Layer 8 of a small transformer language model trained on English Wikipedia (13 layers, counted from 0, width 64).
A neuron's activation on a vector x is GELU(gate . x) times (in . x), where the dot is the dot product.

Input weights of the MLP neurons that the questions are about. A number n stands for (n - 500) times 0.0017.
n12 gate: 355,701,531,221,437,513,371,561,693,639,715,541,616,444,544,364,442,579,449,707,404,730,483,428,435,892,466,147,441,438,451,374,326,695,403,451,212,458,573,449,613,357,288,610,332,531,330,416,463,430,180,199,459,559,479,604,552,549,635,832,350,481,631,567
n14 gate: 729,447,661,492,587,560,474,332,381,557,506,826,394,624,605,515,514,521,471,549,402,492,476,319,576,663,661,373,496,564,358,646,291,326,499,549,602,637,517,318,407,516,419,297,458,473,516,384,757,603,462,566,713,317,346,703,306,546,693,575,398,380,465,350
n69 gate: 715,525,555,318,518,668,650,918,710,497,667,601,494,427,433,545,347,496,477,451,465,434,545,208,274,453,430,564,299,482,865,266,655,668,573,707,372,658,465,532,624,685,488,408,305,321,342,534,652,556,589,565,754,484,488,461,491,614,763,632,660,547,573,448
n72 gate: 598,609,325,724,558,404,353,613,641,628,525,651,94,592,565,418,453,677,637,494,667,660,461,500,501,612,611,580,679,488,385,566,443,335,457,338,594,486,693,631,549,615,237,340,716,487,376,454,757,665,315,563,715,300,814,549,720,580,416,642,448,600,474,500
n95 gate: 349,429,420,570,656,464,569,815,673,355,768,412,610,405,631,664,633,244,652,576,473,638,439,491,213,647,422,288,495,354,469,339,782,481,453,609,505,484,702,488,327,410,529,375,640,588,506,313,342,380,746,551,664,642,584,373,616,463,522,582,582,234,561,699
n152 gate: 446,797,604,462,618,600,293,795,392,596,468,80,499,545,574,539,535,535,772,459,404,652,400,374,489,675,318,832,358,415,497,349,491,532,408,516,375,577,576,480,846,579,697,394,469,383,803,373,611,426,593,376,449,464,473,369,636,504,638,503,593,754,891,482
n12 in: 428,505,599,405,579,444,462,176,376,718,383,363,413,707,405,549,12,653,354,499,585,657,571,419,45,350,349,486,211,443,660,192,458,781,521,241,432,568,517,469,403,425,650,607,530,628,558,504,459,291,501,572,350,639,544,497,502,692,586,393,540,418,409,755
n14 in: 404,480,404,398,221,520,370,819,334,707,579,442,676,753,449,456,645,514,366,880,686,591,347,213,457,718,337,398,717,644,635,651,559,270,611,201,377,561,474,551,549,317,223,319,433,421,382,610,587,136,466,494,623,289,670,564,305,557,430,459,595,514,276,166
n69 in: 295,240,262,280,349,143,427,266,523,611,394,599,440,496,286,481,463,389,504,118,416,742,424,460,437,800,498,451,468,547,646,609,658,692,537,426,104,346,532,529,539,220,146,485,474,604,337,490,524,290,628,643,560,496,401,549,750,250,412,443,422,513,577,362
n72 in: 350,431,303,584,265,446,636,418,588,901,640,559,488,602,630,349,304,486,795,602,513,401,590,347,400,763,622,430,618,209,790,411,727,293,304,786,471,228,237,616,283,566,395,417,176,425,508,428,402,721,414,313,362,319,498,598,365,508,678,733,439,359,430,558
n95 in: 473,472,598,471,916,283,854,527,446,570,489,501,543,596,483,634,387,877,660,465,255,594,512,401,932,510,643,555,608,597,521,720,542,668,677,353,588,302,708,595,377,688,656,327,486,452,667,633,391,410,541,382,444,517,667,591,444,651,668,514,493,512,499,453
n152 in: 455,555,596,709,467,482,402,766,403,513,180,387,377,492,538,605,750,214,614,284,603,707,404,582,441,562,416,751,379,385,564,460,539,629,398,456,415,409,700,382,894,383,634,578,442,533,671,616,414,231,365,490,385,517,484,413,621,534,449,448,708,498,648,226

Each question shows a token from some text and the vector x that enters the MLP there. A number n stands for (n - 500) times 0.0075.

" king": 225,453,440,541,557,502,465,416,554,334,638,424,492,490,542,540,597,725,573,433,471,426,505,612,448,438,496,632,438,414,592,562,455,443,581,341,616,540,545,452,463,438,474,612,535,556,374,450,370,489,728,476,408,663,509,450,425,504,429,528,611,373,499,579
The neuron with the highest activation: n95

" Championships": 329,428,468,498,466,498,444,458,401,378,529,438,534,653,545,451,612,735,557,466,503,331,472,753,607,528,550,709,532,360,636,497,589,447,517,535,544,295,402,464,477,485,353,548,476,466,446,559,428,454,544,524,537,612,460,491,496,381,529,521,443,498,587,555
The neuron with the highest activation: n12

"=": 424,489,459,451,540,630,534,405,596,556,544,649,584,704,513,443,546,643,407,474,574,520,525,695,653,508,623,648,513,516,566,527,592,521,532,505,372,508,472,413,507,499,421,589,499,526,448,366,411,307,753,531,397,527,537,480,492,376,622,578,421,322,532,637
The most active neuron and its activation: n95, at about 0.39

"ered": 441,512,481,442,558,543,481,276,658,517,720,530,542,601,485,438,521,829,400,509,481,331,533,607,524,327,614,557,423,443,495,492,501,466,493,507,554,486,565,440,487,551,565,483,470,537,484,322,540,488,636,554,503,461,388,372,419,456,502,411,501,509,560,612
The most active neuron and its activation: n152, at about 0.7

" the": 516,526,475,462,640,457,527,455,623,469,799,452,515,606,527,438,529,802,356,443,579,419,477,574,537,442,653,704,562,529,377,623,505,472,583,533,585,486,558,430,444,567,496,396,502,505,393,538,544,562,611,460,499,609,610,499,505,461,544,431,502,511,562,575
The neuron with the highest activation: n152

"o": 343,434,608,567,520,551,489,463,420,526,635,428,508,515,541,395,500,820,468,529,556,434,539,654,561,453,592,661,562,511,570,536,571,479,466,477,304,598,483,522,544,526,393,446,423,602,439,529,557,422,627,419,404,632,397,242,467,511,450,484,564,450,572,483
The neuron with the highest activation: n72

"–": 484,443,531,542,435,560,460,511,527,471,608,421,466,696,615,565,586,359,512,585,555,278,629,646,611,540,678,581,595,370,415,649,608,501,533,556,415,395,491,403,391,560,531,489,501,584,429,540,391,684,549,523,305,493,448,440,516,479,430,440,700,575,547,379
The most active neuron and its activation: n14, at about 0.16

"q": 457,495,452,667,579,556,492,463,452,425,579,455,527,543,487,567,550,779,289,507,677,251,601,506,564,448,538,467,455,447,416,584,520,458,538,401,540,574,501,492,483,570,405,595,461,624,431,503,305,558,631,497,545,607,466,575,429,378,483,573,502,534,506,554
The most active neuron and its activation: n72, at about 0.22

" by": 358,543,445,502,589,532,536,209,505,525,709,412,538,625,490,441,584,720,420,467,576,372,600,465,512,478,567,677,515,702,398,555,552,487,448,419,486,471,561,431,537,597,417,554,335,570,383,517,640,583,537,490,463,610,560,466,532,498,434,425,516,439,512,502
The neuron with the highest activation: n152

" Wind": 278,503,570,507,579,477,428,420,628,417,710,393,625,692,454,513,574,712,468,497,633,336,605,552,358,484,455,553,394,370,395,561,486,506,457,520,368,410,601,425,521,563,555,468,443,451,544,501,336,337,586,536,479,473,598,392,523,450,600,574,442,479,538,662
The most active neuron and its activation: n12, at about 2.9

" in": 388,525,442,521,563,451,435,219,557,490,655,446,541,635,578,446,560,677,455,520,583,396,568,662,521,476,549,690,472,570,579,586,537,514,480,401,672,396,566,314,385,521,447,501,275,527,424,552,496,678,562,512,422,483,586,526,482,405,428,455,437,407,514,511
The most active neuron and its activation: n72, at about 0.37

"f": 361,418,464,591,583,495,477,473,425,418,599,410,480,595,595,547,550,827,321,466,599,285,482,595,606,530,632,424,501,515,506,524,604,482,520,529,494,518,500,495,371,489,364,447,399,643,577,485,400,529,489,534,410,481,409,585,479,500,412,539,390,426,451,464
Which two neurons fire most, strongest first? n12, n14

" a": 500,538,482,430,703,456,587,351,644,530,750,425,549,609,549,600,466,738,370,362,541,322,464,626,554,449,611,587,497,440,429,555,507,477,529,571,613,466,580,426,423,526,566,509,523,589,354,554,535,523,693,434,575,565,515,592,435,437,542,438,582,438,501,560
The neuron with the highest activation: n95

",": 345,547,471,403,591,502,554,264,502,475,611,522,450,565,516,487,528,727,378,497,551,371,445,405,573,522,536,708,467,558,559,585,559,391,575,411,651,404,578,389,543,474,460,612,439,503,371,358,333,572,503,472,451,642,417,442,562,488,581,534,496,465,515,455
The most active neuron and its activation: n152, at about 0.27

" which": 350,469,452,402,616,496,600,413,463,433,680,597,407,583,513,455,610,792,469,592,524,413,497,512,583,489,443,673,452,504,494,536,509,516,559,434,722,362,593,390,458,550,439,492,352,444,391,515,361,548,651,527,497,611,433,444,504,501,660,430,438,462,497,491
Which two neurons fire most, strongest first? n152, n69

" position": 315,397,496,489,490,564,484,282,466,463,626,498,521,639,556,415,626,725,584,467,590,291,455,679,574,439,627,579,541,482,536,546,527,362,390,529,499,430,454,470,519,571,289,486,545,521,439,489,362,460,631,554,546,594,461,579,401,395,500,583,460,489,537,543
The neuron with the highest activation: n12

" Kon": 248,490,477,584,567,438,467,652,498,434,659,454,548,516,675,439,593,612,433,454,591,319,605,544,360,520,488,600,396,334,475,644,539,511,502,370,497,425,544,410,425,560,469,515,328,523,440,589,361,532,480,490,479,620,656,390,470,344,406,645,647,469,540,621
The most active neuron and its activation: n69, at about 0.14

"ti": 516,431,671,694,390,289,353,711,397,491,407,494,363,598,547,388,631,564,305,480,651,435,503,427,545,508,523,491,441,542,548,551,555,512,452,532,478,479,567,458,381,548,488,777,268,480,597,505,491,522,506,495,469,559,469,363,458,566,355,389,557,420,457,606
The three highest activations, in order: n95, n69, n72

" char": 387,474,428,554,453,521,516,573,523,333,655,420,654,673,418,589,526,669,319,582,484,302,515,463,499,454,577,523,416,380,553,606,576,552,585,324,571,449,558,421,432,606,533,426,396,525,355,444,394,509,654,405,476,549,464,379,486,482,542,497,593,473,480,692
Which two neurons fire most, strongest first? n95, n152

" can": 312,486,520,539,572,480,613,347,710,469,568,472,567,602,537,500,522,625,395,520,565,380,634,705,580,437,352,605,434,611,476,530,565,627,550,307,398,501,513,458,475,584,545,453,494,443,376,472,465,665,682,455,717,490,516,544,473,621,589,531,400,512,405,502
The three highest activations, in order: n14, n152, n72

"\n": 562,513,446,502,619,538,540,300,626,515,532,602,407,659,562,542,676,619,440,526,625,361,569,652,631,553,627,607,548,426,503,553,559,349,512,405,572,364,542,538,393,595,412,628,507,636,397,478,420,399,457,465,464,595,722,546,438,515,525,616,472,386,564,549
The neuron with the highest activation: n72